Layer 12 of a small transformer language model trained on English Wikipedia (16 layers, counted from 0, width 128).
A neuron adds its activation times its output weights to the MLP's output. To switch it off is to set its activation to zero at one token and run the rest of the model.
A neuron's activation on a vector x is GELU(weights . x + bias), where the dot is the dot product.

Input weights of the MLP neurons that the questions are about. A number n stands for (n - 500) times 0.0011.
n20 (bias -0.081): 496 587 751 547 521 664 345 339 324 304 462 667 561 706 572 521 549 444 530 521 491 306 548 491 521 372 442 303 669 708 404 690 767 469 326 474 444 411 599 613 529 440 675 738 540 458 239 401 393 435 461 546 632 743 496 420 424 492 492 526 261 326 547 334 552 622 484 539 475 586 278 450 600 761 487 299 340 603 770 896 381 534 797 517 478 610 535 563 669 580 641 496 272 392 342 513 539 415 397 247 227 384 553 668 732 551 325 654 362 516 625 403 662 659 413 368 435 723 77 739 607 463 572 483 326 408 525 556
n21 (bias -0.101): 346 394 374 228 744 552 752 414 526 587 539 619 611 583 141 491 562 646 336 500 451 735 319 726 556 522 181 594 445 659 442 764 504 576 400 557 407 699 496 668 693 318 670 669 512 530 583 369 386 663 540 521 644 565 175 470 422 604 629 684 442 600 474 446 424 363 296 439 440 557 718 488 398 492 552 583 667 377 383 518 906 600 439 581 438 392 469 440 622 543 275 443 165 258 492 406 557 287 565 216 622 496 558 566 488 401 406 591 759 314 250 374 361 512 572 554 368 534 454 247 400 627 480 272 646 674 558 758
n44 (bias -0.092): 604 635 509 224 590 572 610 287 365 355 551 298 526 388 735 513 508 252 415 555 429 409 704 765 475 547 609 641 317 609 254 652 500 575 397 642 217 765 550 365 711 432 667 325 648 436 388 681 586 764 443 285 543 581 504 517 734 393 294 703 539 628 734 465 325 719 430 608 441 470 569 295 443 456 371 706 660 626 464 460 455 551 686 504 553 423 334 517 338 365 553 474 657 357 613 319 612 766 500 483 577 496 469 548 670 551 538 723 310 223 690 593 319 606 596 580 297 542 390 430 582 546 632 474 378 270 340 198
n79 (bias -0.029): 411 483 530 646 487 583 488 421 388 412 324 702 612 666 492 264 484 526 404 702 565 508 427 597 388 593 389 604 382 350 725 521 409 426 711 631 556 559 569 312 562 508 556 356 716 785 601 602 551 487 685 459 336 525 608 554 642 524 368 435 483 865 797 591 470 543 411 304 471 300 432 588 281 598 462 572 450 292 649 412 581 361 483 253 539 311 611 554 480 646 461 576 442 440 298 211 360 340 129 817 589 521 387 568 411 559 496 466 185 456 313 404 548 725 189 474 521 687 693 285 492 726 689 423 530 586 536 373
n95 (bias -0.079): 242 322 452 416 645 740 479 593 655 335 293 529 604 496 623 659 666 452 694 504 758 463 301 577 182 487 342 544 603 379 386 582 305 583 496 261 595 598 541 591 374 139 255 552 500 716 517 564 277 302 622 462 385 423 483 605 508 716 610 338 327 475 635 386 426 509 557 246 580 659 428 688 604 674 483 521 504 160 717 651 553 700 286 812 396 602 327 563 516 618 601 457 534 358 404 275 740 355 474 790 483 491 531 461 681 301 392 572 659 484 371 412 474 573 492 509 543 504 581 765 385 662 508 607 595 583 602 500
n126 (bias 0.002): 487 594 664 439 500 408 847 307 452 333 395 392 536 331 315 491 634 653 417 461 482 547 245 650 496 624 401 391 628 321 219 169 793 400 265 354 518 579 436 648 548 738 423 651 660 636 438 153 500 496 523 387 491 407 301 640 395 310 218 450 410 509 662 346 617 626 335 331 587 612 504 608 410 606 456 336 787 393 752 518 440 571 242 725 414 333 267 679 645 687 463 522 544 518 379 777 651 518 681 318 721 420 564 696 529 684 444 646 438 693 509 354 673 824 611 555 576 561 513 482 438 306 446 424 361 603 542 549
n150 (bias -0.091): 630 486 453 518 463 623 686 340 229 665 601 685 307 421 276 437 207 491 609 369 462 735 519 261 613 436 653 472 536 537 628 486 352 656 308 459 598 500 322 757 441 275 245 282 568 642 763 569 449 537 552 536 587 537 448 696 473 372 466 277 612 436 281 599 632 599 579 509 550 225 472 571 777 812 523 528 400 560 161 687 682 468 542 342 349 802 593 623 442 373 757 64 659 276 478 536 78 666 394 615 449 231 547 653 449 459 720 583 495 247 528 643 609 614 540 614 514 360 377 613 398 706 646 607 669 536 469 389
n176 (bias -0.114): 359 328 455 324 365 272 434 538 594 442 596 594 480 490 285 486 605 441 600 406 337 686 681 625 883 745 378 510 607 647 579 334 603 678 405 471 598 342 560 627 771 620 515 372 625 328 283 476 524 364 691 514 736 591 559 505 433 486 86 426 632 280 428 421 736 402 851 592 595 802 577 326 314 603 596 645 647 184 505 334 607 461 432 547 431 342 539 400 435 339 366 529 414 281 434 340 587 490 182 553 654 694 376 165 842 390 547 659 223 422 602 540 431 771 626 262 495 765 826 652 631 631 406 223 525 552 338 282
n199 (bias -0.012): 601 674 354 784 317 484 316 545 647 558 380 386 470 395 471 864 508 382 681 349 581 416 664 492 365 325 431 440 331 323 521 315 549 231 296 446 432 376 452 243 603 205 530 465 674 500 262 893 563 677 496 435 571 508 402 726 483 711 488 603 424 558 529 385 504 614 456 559 459 651 587 406 441 677 554 558 533 454 716 491 508 454 412 732 789 525 521 594 532 385 246 554 323 517 443 365 429 521 546 392 583 521 500 743 469 492 329 650 341 453 458 496 213 579 323 761 437 254 500 648 655 512 822 584 610 459 484 408
n262 (bias -0.088): 588 295 397 735 495 581 585 296 625 332 645 634 295 408 591 361 474 361 658 308 749 711 639 495 482 532 388 608 513 375 472 329 348 509 519 468 583 450 301 278 396 322 683 850 920 219 408 348 390 357 547 370 687 541 243 626 459 666 437 594 602 618 455 425 495 630 399 500 424 218 596 339 542 483 336 605 222 435 438 524 575 569 399 415 374 536 440 572 509 541 670 578 694 301 549 643 551 514 491 408 546 468 355 827 500 613 388 390 615 197 643 533 336 622 398 505 518 433 626 626 972 91 653 541 244 736 347 601
n399 (bias -0.061): 588 633 393 165 487 706 517 293 389 582 392 538 389 775 772 624 500 522 83 500 612 567 504 565 184 300 559 442 424 262 451 562 513 188 418 756 526 331 521 535 483 387 460 471 492 759 387 622 679 408 354 483 474 617 247 612 121 558 564 361 566 573 522 420 558 681 321 688 731 636 639 582 403 657 548 270 573 574 671 428 421 426 294 449 735 582 434 620 462 444 397 378 556 562 551 389 544 604 543 670 787 255 460 535 412 741 479 735 474 512 285 482 437 537 538 504 653 628 438 327 618 737 435 592 500 242 704 500

Output weights of the MLP neurons that the questions are about. A number n stands for (n - 500) times 0.00059.
n20: 637 679 642 394 315 648 513 487 331 319 775 509 653 589 474 496 249 677 421 745 691 449 626 398 639 705 296 586 303 399 446 733 352 749 500 556 613 427 434 517 614 414 509 644 269 471 299 652 483 551 545 564 360 663 509 389 403 576 437 356 135 632 417 785 423 465 460 232 491 825 491 630 361 339 328 450 535 425 294 636 629 411 477 513 380 477 787 563 512 500 434 521 734 359 340 726 305 435 420 667 606 705 488 302 303 496 549 309 764 474 602 564 633 157 700 374 458 483 750 276 333 491 742 520 289 392 599 543
n21: 232 227 278 387 343 336 315 349 337 369 421 389 336 332 436 345 382 399 444 455 473 633 537 521 204 777 656 410 508 382 921 641 761 645 600 462 491 591 360 635 522 334 436 693 567 350 531 436 504 756 688 487 542 671 526 371 504 558 576 308 597 484 455 438 470 496 819 452 536 953 159 422 402 484 372 635 388 570 300 669 527 681 599 438 691 426 704 558 686 664 512 508 334 426 553 605 352 468 446 609 553 394 665 422 675 478 364 251 556 517 478 654 574 636 606 585 554 402 559 581 581 419 668 399 239 732 320 305
n44: 700 662 390 507 334 312 375 410 458 426 328 348 511 496 519 399 252 661 160 564 552 527 406 530 355 422 639 604 431 476 504 496 410 598 526 523 649 375 321 536 535 492 500 593 526 493 673 416 390 567 460 478 858 547 334 630 251 591 595 286 440 321 562 625 496 566 298 322 699 774 552 680 441 453 515 424 584 395 401 550 645 560 432 371 575 508 693 639 592 551 533 605 592 512 496 849 496 482 377 589 640 312 544 472 406 328 516 549 450 655 258 548 518 625 373 615 559 590 347 267 547 315 607 497 914 540 542 699
n79: 649 633 573 431 520 667 615 323 585 740 543 488 523 545 439 342 508 441 613 310 305 752 401 220 646 566 417 630 588 598 301 369 530 393 530 504 515 410 430 654 269 523 531 357 597 339 516 488 450 428 581 492 734 488 551 356 606 652 464 516 266 528 382 326 366 433 394 434 568 508 549 546 516 327 722 354 701 496 533 593 373 700 419 670 348 500 361 28 530 573 515 447 541 520 630 578 665 352 477 399 457 648 437 557 533 504 764 409 273 443 524 496 548 553 607 708 582 523 357 829 695 528 376 591 262 340 723 432
n95: 456 509 512 621 377 520 533 326 512 768 661 427 377 425 468 453 553 448 316 292 483 327 439 441 548 391 409 576 565 500 371 283 496 652 734 488 613 402 647 377 500 833 656 405 426 759 795 569 576 294 546 508 619 356 508 569 533 375 798 458 626 448 713 483 504 364 229 377 407 351 760 283 642 496 648 487 553 537 601 696 583 294 509 512 420 435 483 395 426 565 261 560 496 508 575 857 365 591 606 422 113 321 659 715 446 438 554 544 464 536 413 513 438 368 617 639 539 556 231 394 466 130 602 445 684 492 456 603
n126: 445 350 507 717 433 788 496 328 365 542 557 452 514 439 661 463 588 581 245 543 496 488 467 544 314 411 558 739 565 638 642 538 473 610 413 425 424 690 573 642 430 490 428 436 349 285 575 683 294 507 595 608 638 507 622 434 669 546 482 511 446 522 526 309 531 458 553 577 572 566 664 585 575 424 781 214 500 511 474 427 298 537 438 521 619 330 525 371 487 378 520 520 530 805 535 452 543 603 362 493 475 503 421 724 340 482 330 801 421 408 493 456 556 347 615 489 423 326 324 587 409 409 404 487 463 468 376 531
n150: 479 510 581 444 509 504 298 538 504 718 334 607 458 346 330 483 409 710 136 657 486 871 109 659 474 417 559 406 545 482 412 317 525 496 603 601 231 672 766 398 378 589 424 584 463 450 359 491 823 328 370 458 525 313 621 793 413 801 522 380 496 457 504 403 449 439 496 600 558 383 269 509 558 672 453 603 612 426 500 638 293 353 333 623 365 573 301 753 496 590 598 799 467 504 518 158 401 668 525 366 749 753 467 418 541 181 408 424 376 593 360 618 508 328 794 700 293 538 504 541 484 649 363 519 532 735 466 403
n176: 246 390 419 219 383 388 698 328 526 535 553 526 370 504 543 416 639 831 444 747 450 571 592 479 431 601 445 545 447 690 288 585 529 547 256 525 671 468 344 610 766 730 526 592 604 425 703 406 675 357 353 437 420 369 309 431 544 558 576 522 634 472 332 636 271 670 600 661 165 572 536 546 442 463 649 329 392 687 458 474 231 685 622 421 513 449 730 473 467 206 569 698 463 304 306 400 585 243 233 522 382 568 295 386 598 645 500 466 564 381 588 473 541 713 307 460 906 593 689 532 343 762 518 426 770 456 427 525
n199: 658 718 324 563 666 604 285 500 695 337 409 525 434 538 539 583 486 417 306 582 642 454 622 444 646 565 493 545 587 425 419 617 535 585 469 637 401 267 476 734 428 592 482 521 524 341 478 468 599 347 422 528 410 511 532 341 435 537 710 721 437 369 605 482 461 442 402 658 585 339 387 664 191 514 394 332 529 424 258 166 580 521 440 474 447 508 507 471 360 385 527 437 407 254 474 545 552 477 545 547 529 528 422 349 527 638 489 458 425 300 562 684 691 316 672 493 569 574 583 474 597 429 947 577 696 614 461 696
n262: 527 570 340 559 436 472 468 357 602 689 65 453 775 558 293 458 604 329 400 616 554 537 496 392 634 445 624 318 653 409 691 382 276 387 511 387 531 500 692 436 588 414 394 593 259 611 403 457 484 677 714 500 515 661 468 496 580 308 504 394 465 438 526 638 434 564 416 556 434 608 100 475 826 553 664 264 555 444 684 512 759 465 541 589 403 386 606 406 564 526 586 407 568 704 342 580 397 518 427 568 307 752 568 475 466 359 593 593 342 449 536 729 621 296 551 598 473 508 473 272 618 682 511 557 509 185 669 403
n399: 415 509 612 471 508 758 392 485 613 524 178 345 496 458 265 417 670 341 583 529 525 495 726 466 613 629 569 300 478 635 712 612 633 496 500 423 578 443 648 656 760 446 396 508 587 387 448 430 531 629 489 550 432 314 653 496 464 299 532 657 553 554 463 600 450 567 283 469 581 758 488 366 528 511 581 243 500 792 193 492 476 439 496 400 607 754 657 577 474 441 541 672 380 389 512 475 370 333 390 241 445 519 697 545 463 389 174 180 698 369 671 467 698 344 554 553 564 293 470 475 566 426 695 429 458 706 694 485

Each question names a token from some text and the token that comes next. It shows the vector x that enters the MLP there. A number n stands for (n - 500) times 0.011.

Then comes g, the gradient of the next token's log-probability with respect to the MLP's output, scaled to length 1. A neuron's effect is roughly proportional to its activation times (output weights . g). A number n stands for (n - 500) times 0.00091.

"ec", then "a"
x: 412 474 642 292 525 478 403 464 459 608 655 378 352 496 492 549 235 331 633 755 566 501 444 467 530 670 604 507 516 358 530 559 573 399 379 333 385 470 473 341 362 831 590 532 498 444 570 548 588 525 530 414 386 323 553 507 344 433 462 403 465 406 574 415 601 242 675 385 441 377 360 544 397 476 602 783 446 633 636 517 511 432 461 755 525 606 399 522 426 753 460 674 485 454 712 498 393 608 478 582 458 513 416 679 525 418 585 454 399 652 481 428 526 401 487 492 594 513 721 572 535 466 647 534 508 437 552 338
g: 643 488 478 453 515 639 435 450 709 602 479 509 460 542 362 657 578 474 491 476 383 678 427 452 557 475 568 564 560 518 408 424 425 440 548 446 417 693 336 415 420 423 588 503 509 508 560 528 414 567 643 374 608 499 417 396 544 390 694 637 658 307 381 380 724 505 434 636 597 431 309 470 555 487 689 469 704 461 474 460 409 365 442 412 715 580 527 402 549 516 567 297 449 538 680 594 451 567 486 414 501 446 517 437 393 581 408 618 320 382 478 492 548 506 325 488 523 658 538 491 503 419 477 444 503 378 596 541
Which neuron, switched off, lowers the next token's probability most? n79

"===", then "W"
x: 606 605 288 431 487 418 406 246 431 512 631 384 527 418 407 702 477 311 507 737 595 384 578 552 751 566 644 478 475 508 596 352 487 688 441 571 270 404 550 420 536 361 477 653 436 353 507 363 513 295 526 441 505 433 529 419 324 484 727 509 459 489 516 442 678 334 763 551 484 385 372 721 553 458 438 572 491 559 490 373 547 596 388 702 586 465 447 416 498 604 527 538 440 492 587 339 472 470 546 503 491 358 494 487 592 422 527 526 423 521 545 457 664 340 546 431 500 455 531 496 486 436 707 452 737 566 701 676
g: 332 463 472 402 472 506 542 507 458 514 554 444 355 490 470 488 614 574 533 530 530 682 461 438 534 612 505 514 446 470 507 576 451 627 610 682 363 418 433 756 651 605 458 543 492 575 403 493 270 441 553 367 541 461 381 525 758 471 343 622 566 365 533 470 515 512 665 465 504 324 460 373 522 441 436 492 626 384 604 499 506 512 526 544 487 523 639 509 486 519 498 264 579 346 347 580 402 455 388 694 454 516 767 289 499 584 485 543 463 606 491 501 669 351 480 444 519 571 451 407 363 634 442 365 560 587 540 572
Which neuron, switched off, lowers the next token's probability most? n176

"te", then " |\n"
x: 497 633 438 311 338 492 396 413 491 657 683 421 392 487 428 515 439 493 478 653 553 559 400 506 716 633 545 349 543 492 568 437 610 530 497 593 478 350 451 440 383 746 615 451 631 431 510 640 594 544 414 414 471 562 687 539 344 390 717 466 419 506 515 401 601 310 637 419 480 513 355 534 430 161 652 582 509 633 397 346 305 337 478 674 359 522 376 385 447 595 511 594 616 429 760 467 431 622 449 461 500 527 561 469 467 393 386 401 643 630 523 501 495 461 405 567 506 616 828 325 539 364 722 575 489 536 658 360
g: 566 427 705 646 414 537 461 393 678 434 380 449 632 493 707 695 636 439 432 467 228 439 611 405 592 414 557 543 455 378 382 569 538 621 548 564 519 542 471 436 548 477 671 432 779 330 468 458 560 510 559 397 396 350 445 522 420 613 513 470 391 503 519 409 475 501 451 496 580 506 492 528 447 618 733 575 595 482 462 509 535 580 466 400 542 475 458 528 574 464 312 483 510 494 482 509 359 586 638 619 551 398 282 589 325 452 475 374 602 687 539 530 484 507 626 492 358 435 395 493 603 312 498 501 548 483 374 479
Which neuron, switched off, raises the next token's probability most? n176

",", then " C"
x: 530 567 532 385 383 539 305 355 648 573 607 315 373 582 528 564 380 337 528 624 477 329 454 615 600 504 674 541 503 444 402 404 444 613 494 505 312 374 559 308 419 523 557 589 407 393 564 513 574 348 623 273 547 481 672 569 323 413 679 517 538 525 539 453 518 439 538 426 515 294 246 543 411 364 594 543 531 521 483 340 650 586 545 691 634 434 668 403 498 661 388 670 558 471 610 528 474 568 541 510 272 458 665 520 459 445 407 396 671 422 476 571 465 395 603 466 544 555 723 518 506 350 763 554 438 645 681 448
g: 598 613 516 525 438 470 502 518 581 458 554 538 620 557 481 506 670 567 486 660 451 476 403 454 562 661 306 314 621 643 489 352 379 512 408 412 492 472 469 516 478 660 348 435 454 646 537 503 385 649 629 520 526 297 417 643 566 454 461 563 570 410 654 400 569 353 605 378 525 555 264 472 643 601 578 503 302 595 386 386 540 291 449 471 488 332 436 581 648 463 445 631 482 457 567 578 576 635 334 609 361 603 559 335 500 632 601 378 518 473 478 567 459 622 468 535 428 442 496 450 515 455 661 419 568 450 408 435
Which neuron, switched off, lowers the next token's probability most? n262

"8", then "″W"
x: 712 688 448 388 480 433 622 433 357 700 619 494 339 390 532 664 355 616 445 699 484 302 383 525 681 484 526 539 428 278 542 559 622 457 468 596 493 429 529 559 538 589 668 637 461 312 515 472 480 464 626 546 426 382 482 455 488 479 466 324 512 741 458 408 544 317 694 427 586 225 525 740 492 331 674 465 451 321 643 614 312 457 537 577 550 546 558 358 559 619 404 497 579 466 450 504 349 512 552 436 442 421 309 578 452 208 446 480 527 528 621 525 493 411 487 465 441 641 739 442 382 580 586 369 546 507 667 541
g: 423 579 478 555 486 499 459 617 424 521 596 555 360 542 316 629 505 594 437 557 552 502 572 362 458 380 550 368 496 400 537 587 434 529 445 503 501 275 406 445 520 407 525 668 484 663 352 544 385 657 481 469 513 572 543 647 522 469 430 572 275 436 636 471 465 372 678 251 377 472 436 500 483 501 540 634 399 395 566 378 384 416 576 488 592 527 637 591 514 493 475 516 765 431 520 640 458 608 513 568 515 521 607 296 508 441 478 442 619 583 493 540 660 320 605 552 500 483 236 570 641 539 454 510 464 699 494 393
Which neuron, switched off, lowers the next token's probability most? n176

"ular", then " st"
x: 586 684 344 560 390 431 314 582 484 526 662 510 386 520 504 641 430 191 490 612 532 435 504 527 479 329 684 634 510 415 563 354 459 467 472 435 532 523 563 416 491 597 503 506 562 497 450 547 600 313 523 591 481 569 443 509 397 423 723 605 316 651 489 491 437 372 685 516 397 321 552 621 364 407 507 722 481 607 506 473 442 425 357 637 531 518 449 488 513 637 476 735 619 504 656 617 427 566 503 450 538 401 464 752 350 475 410 498 532 521 596 595 526 221 342 218 529 510 550 552 472 401 756 481 534 295 580 434
g: 670 466 544 412 561 475 502 690 635 385 623 405 539 502 589 635 655 340 613 527 451 333 606 495 469 379 438 353 618 423 396 511 628 532 525 579 460 649 502 482 436 313 493 499 533 455 460 414 711 585 625 380 470 568 509 629 542 571 540 396 364 523 486 454 539 568 526 587 670 631 299 583 518 483 495 477 275 593 533 272 404 509 423 539 446 481 398 516 696 541 437 353 511 348 456 653 562 373 573 462 279 563 406 389 475 373 405 509 617 403 577 514 514 555 596 432 406 411 381 519 630 550 514 451 471 626 609 544
Which neuron, switched off, lowers the next token's probability most? n199

".", then " |"
x: 468 432 516 450 269 391 600 341 595 490 560 477 559 559 531 508 511 445 479 598 433 608 482 519 567 468 552 526 464 399 542 488 444 498 523 542 531 577 243 536 470 642 679 606 730 475 631 642 557 342 601 374 407 335 669 521 418 526 459 435 305 605 520 445 586 264 644 414 445 420 321 622 432 418 622 747 420 405 668 303 580 438 474 575 536 474 582 464 415 702 546 760 617 372 560 407 364 434 550 435 376 329 414 650 406 368 438 408 481 575 647 339 374 351 621 302 438 535 618 638 493 574 733 492 599 559 618 491
g: 575 594 383 693 439 515 678 392 441 376 539 435 584 570 467 385 546 409 411 604 541 594 406 548 433 612 736 439 516 431 320 683 449 469 606 611 573 529 561 524 334 671 471 420 448 427 620 489 485 519 354 556 621 536 465 472 460 649 470 413 584 504 393 483 530 409 328 524 500 594 609 381 509 676 480 456 366 545 465 425 465 488 438 589 537 599 611 412 504 534 487 525 433 551 309 593 685 541 410 437 448 532 457 486 415 338 653 317 410 452 465 417 503 687 287 570 579 471 534 637 386 584 494 494 311 725 545 393
Which neuron, switched off, lowers the next token's probability most? n79

"0", then "0"
x: 615 758 563 365 465 422 360 381 541 574 666 513 296 556 678 467 263 433 468 440 621 360 332 496 633 549 583 586 622 279 375 378 467 558 518 619 389 519 487 446 517 455 543 669 544 423 604 551 405 439 522 442 451 510 665 410 462 414 713 353 364 609 528 485 616 389 754 457 515 270 571 752 599 352 485 624 514 737 540 469 464 454 508 529 417 601 363 547 441 560 460 449 426 443 607 602 483 457 470 637 506 351 293 517 499 423 550 512 394 675 435 627 572 442 501 206 631 463 588 447 563 444 659 388 544 452 585 377
g: 449 616 588 696 373 698 421 696 442 412 425 458 633 546 679 576 517 598 563 345 535 549 543 327 473 370 458 460 531 414 496 446 580 600 625 398 403 440 531 446 423 439 517 633 576 533 698 386 452 484 485 324 411 473 538 484 627 383 428 491 590 416 507 519 439 611 369 398 388 511 648 468 684 397 479 505 488 374 405 590 686 632 569 530 449 232 457 630 496 421 423 477 274 503 473 505 524 541 553 572 530 481 396 533 504 485 535 638 553 367 501 765 508 572 484 290 471 454 539 322 549 574 526 581 464 598 469 439
Which neuron, switched off, raises the next token's probability most? n150

" |\n", then "|---|---"
x: 483 615 393 332 528 358 497 410 533 543 707 408 472 630 526 583 523 342 562 610 498 487 516 560 661 401 663 596 418 452 547 448 513 528 579 462 318 376 513 447 564 582 599 627 448 476 463 461 527 426 642 479 379 350 661 346 413 527 558 405 506 534 444 371 544 192 878 351 435 352 337 753 563 433 553 411 491 453 594 434 524 632 346 561 540 464 574 437 441 637 487 676 511 434 381 452 362 488 575 578 556 407 423 552 506 386 752 341 526 509 629 373 486 426 768 423 585 617 659 596 300 436 475 344 706 360 603 496
g: 321 505 436 523 564 529 459 432 276 615 403 692 406 523 309 523 393 513 562 490 567 586 467 414 472 499 371 504 534 434 465 462 408 597 463 562 563 270 403 534 561 740 397 609 418 548 587 456 603 502 642 477 752 476 373 534 596 581 510 570 444 458 451 606 468 648 485 534 476 670 483 510 380 663 471 529 520 553 472 599 507 459 584 425 200 438 500 584 395 566 468 568 528 406 494 320 494 613 516 459 359 627 539 502 416 438 610 418 591 475 584 579 497 551 359 455 573 357 550 502 752 457 408 659 554 323 375 562
Which neuron, switched off, lowers the next token's probability most? n176

"ubl", then "ish"
x: 560 625 515 349 507 425 555 371 390 513 520 458 447 490 476 596 444 370 527 622 440 473 429 569 442 457 554 559 448 585 441 394 474 515 376 508 507 458 594 456 591 434 402 649 405 444 563 529 531 298 473 451 472 348 614 606 346 359 582 189 465 557 423 458 501 239 772 350 259 272 410 531 517 399 596 852 526 586 426 489 406 426 458 797 489 439 418 411 599 565 470 780 529 523 592 472 318 485 516 675 524 403 423 499 495 359 480 575 623 605 557 557 706 468 623 504 697 770 642 537 384 481 648 653 478 429 653 523
g: 473 415 563 384 339 519 616 389 368 235 535 639 560 269 515 523 696 562 431 389 636 430 586 528 470 625 393 460 404 488 401 371 475 502 627 493 363 283 682 690 402 503 525 557 460 520 568 632 553 451 589 600 543 577 378 506 507 433 610 405 481 510 391 577 478 538 487 552 504 443 490 404 820 410 420 497 600 471 721 619 560 543 429 490 372 419 596 507 348 628 441 573 425 624 488 485 695 585 583 687 525 504 546 568 526 570 566 503 386 454 448 478 502 492 552 490 503 499 378 327 494 470 400 462 355 440 495 529
Which neuron, switched off, lowers the next token's probability most? n95

"up", then "ple"
x: 455 583 467 304 463 395 307 488 585 500 536 515 285 580 279 683 473 479 626 660 414 526 465 493 568 503 523 652 400 399 728 401 609 467 498 564 449 385 636 432 510 449 471 580 371 511 558 602 550 450 447 476 407 491 547 517 464 330 622 352 376 624 605 337 495 260 702 483 400 413 352 694 451 412 392 862 476 501 588 421 619 518 290 726 481 505 471 460 440 699 546 504 381 567 523 448 396 636 523 510 401 447 442 529 403 290 518 565 467 595 506 564 616 467 471 333 460 645 415 550 306 543 718 505 659 618 719 630
g: 528 461 484 367 483 367 623 484 454 587 581 434 522 448 593 527 388 434 522 506 478 379 541 742 594 459 625 271 411 502 527 454 436 613 614 673 537 422 560 392 409 605 414 495 598 459 390 477 417 514 471 576 426 495 621 370 312 493 395 387 416 564 582 540 578 457 491 380 556 444 662 322 439 677 495 635 672 566 283 589 440 637 545 389 319 660 664 437 402 400 471 587 547 508 602 508 465 499 561 419 370 584 523 521 634 534 588 597 380 534 501 464 461 387 505 439 296 658 395 474 527 480 550 478 543 620 440 765
Which neuron, switched off, raises the next token's probability most? n79

" an", then " at"
x: 428 799 348 409 458 498 347 364 541 502 692 384 465 506 487 561 277 238 554 565 510 495 540 666 406 629 463 505 570 402 566 393 610 584 533 644 432 613 468 490 554 508 535 685 516 556 418 388 520 436 458 507 556 400 484 587 415 547 833 484 368 528 364 567 630 411 631 371 539 371 526 495 558 465 468 553 448 535 616 333 498 527 486 577 551 470 409 249 476 510 696 626 545 549 520 457 501 516 429 432 290 270 441 672 616 257 551 444 614 475 590 476 466 286 655 275 574 665 762 578 517 503 525 535 472 415 572 454
g: 654 596 571 394 573 493 571 499 514 468 329 449 411 474 421 504 516 554 398 344 526 330 463 390 574 474 659 602 415 289 481 510 463 617 421 507 643 552 670 418 562 623 500 539 405 435 467 733 513 400 474 489 416 337 479 434 385 533 546 471 621 638 546 718 546 446 436 332 429 611 633 450 466 480 587 682 542 596 520 414 510 543 469 557 459 421 519 668 585 466 499 472 610 599 603 526 495 533 502 476 580 488 612 409 440 256 337 706 399 622 486 577 334 544 533 317 549 537 606 400 275 482 469 504 572 568 391 326
Which neuron, switched off, lowers the next token's probability most? n95

" C", then "ree"
x: 404 558 421 386 555 494 440 381 378 578 548 408 473 443 690 440 419 440 420 685 477 440 385 499 626 651 663 547 582 410 498 364 526 670 359 556 281 303 450 435 365 780 455 654 445 527 499 289 430 362 634 326 431 355 552 626 453 420 706 391 464 489 517 473 671 331 702 371 354 522 392 637 365 378 453 667 452 745 582 498 533 543 578 572 566 426 546 388 589 602 585 600 544 449 428 441 452 548 511 540 328 525 405 597 472 295 465 497 534 569 573 566 485 421 599 429 610 696 731 556 462 410 734 551 633 452 675 444
g: 392 452 393 567 407 672 464 533 318 450 451 596 578 514 514 583 438 459 715 504 420 569 437 666 395 571 554 519 422 367 534 609 531 535 607 419 454 462 410 327 408 503 523 511 597 566 504 545 493 573 463 429 504 384 547 492 453 462 591 462 452 526 600 686 421 297 365 302 619 508 421 459 425 505 448 544 644 461 462 515 480 529 665 540 437 718 470 635 592 609 535 658 601 499 347 429 535 516 649 467 433 389 545 624 653 484 726 375 509 419 347 304 502 545 641 539 338 474 693 279 405 522 494 414 352 584 549 468
Which neuron, switched off, raises the next token's probability most? n126

"ge", then " D"
x: 437 613 272 320 433 440 355 377 503 471 642 376 559 437 601 367 382 439 403 758 499 508 549 562 489 565 629 325 416 426 471 476 653 443 646 611 406 486 422 441 474 629 580 533 497 496 430 646 600 458 380 572 392 409 547 512 260 396 666 484 443 551 660 629 492 411 552 379 430 458 410 701 385 225 593 562 475 526 466 256 526 592 501 677 628 488 464 449 563 588 467 660 481 405 757 502 526 378 470 283 469 524 609 625 496 526 537 531 444 585 459 637 492 347 635 550 568 586 611 473 377 327 815 591 423 644 640 394
g: 463 412 488 480 445 478 581 499 496 558 517 430 466 422 360 466 501 410 536 626 559 367 449 660 416 488 480 251 465 532 528 383 406 556 416 607 403 299 494 425 536 407 466 481 438 574 545 510 367 574 427 390 574 469 601 457 680 402 517 665 473 402 444 599 495 607 485 738 467 515 451 510 605 831 520 554 377 493 557 517 438 249 460 645 564 567 544 508 508 426 476 565 512 411 678 489 571 609 482 278 533 389 717 435 541 610 434 419 578 420 664 374 573 584 616 567 513 377 479 332 538 551 545 692 595 443 373 588
Which neuron, switched off, raises the next token's probability most? n44

" F", then "RA"
x: 414 610 375 522 380 546 388 330 364 477 634 422 509 574 531 537 457 341 561 771 502 531 356 529 721 829 674 498 462 372 499 448 595 560 468 653 447 426 441 440 408 684 477 642 361 361 446 512 486 489 524 425 476 424 319 442 378 512 646 505 379 651 459 481 427 240 632 471 396 431 500 668 482 521 381 609 553 461 366 544 535 513 553 735 702 468 533 465 536 573 448 620 469 512 682 683 368 410 518 400 290 452 577 639 392 332 526 295 477 498 568 458 500 369 612 462 570 603 553 476 331 532 768 478 597 443 659 543
g: 444 565 284 544 390 419 427 568 762 523 426 674 336 512 441 486 504 601 486 332 496 441 344 523 425 424 436 544 492 414 585 381 548 528 412 302 600 658 550 529 370 438 421 487 485 359 530 540 556 557 608 607 479 561 624 541 491 575 434 490 615 621 415 674 451 463 624 526 349 565 247 374 567 413 619 435 532 591 419 615 652 485 424 466 539 445 483 714 400 475 527 490 505 424 580 438 463 705 530 459 369 467 413 554 515 471 511 488 577 590 386 606 328 511 844 516 507 514 531 490 491 543 425 641 430 377 550 526
Which neuron, switched off, lowers the next token's probability most? n21

" C", then "over"
x: 405 610 416 395 521 524 395 450 353 585 614 422 410 439 633 433 430 393 428 677 517 434 392 430 667 600 675 551 534 332 467 400 478 677 367 550 304 269 503 434 355 754 534 573 405 425 477 357 424 335 673 426 527 384 520 594 405 446 633 339 488 443 492 374 712 328 699 302 435 510 518 746 369 529 481 706 455 596 544 518 445 528 425 654 588 529 527 283 591 651 528 520 401 531 525 447 466 544 472 581 345 423 503 583 584 324 533 389 573 591 494 587 419 494 614 496 563 646 791 659 495 441 702 544 565 478 709 520
g: 481 571 458 515 662 507 596 600 508 496 584 573 476 396 497 572 501 483 581 615 711 441 452 431 422 543 553 408 693 532 515 318 496 425 469 424 590 428 574 505 581 602 504 571 472 598 601 595 552 322 449 536 655 275 597 447 602 414 501 472 585 304 587 380 603 457 356 430 409 501 443 408 377 615 665 438 295 326 507 515 516 438 318 410 526 577 315 720 500 538 629 538 550 461 486 592 618 538 368 370 556 399 525 256 421 374 504 601 624 707 566 399 385 544 487 641 471 606 433 503 496 438 479 419 510 591 501 406
Which neuron, switched off, lowers the next token's probability most? n95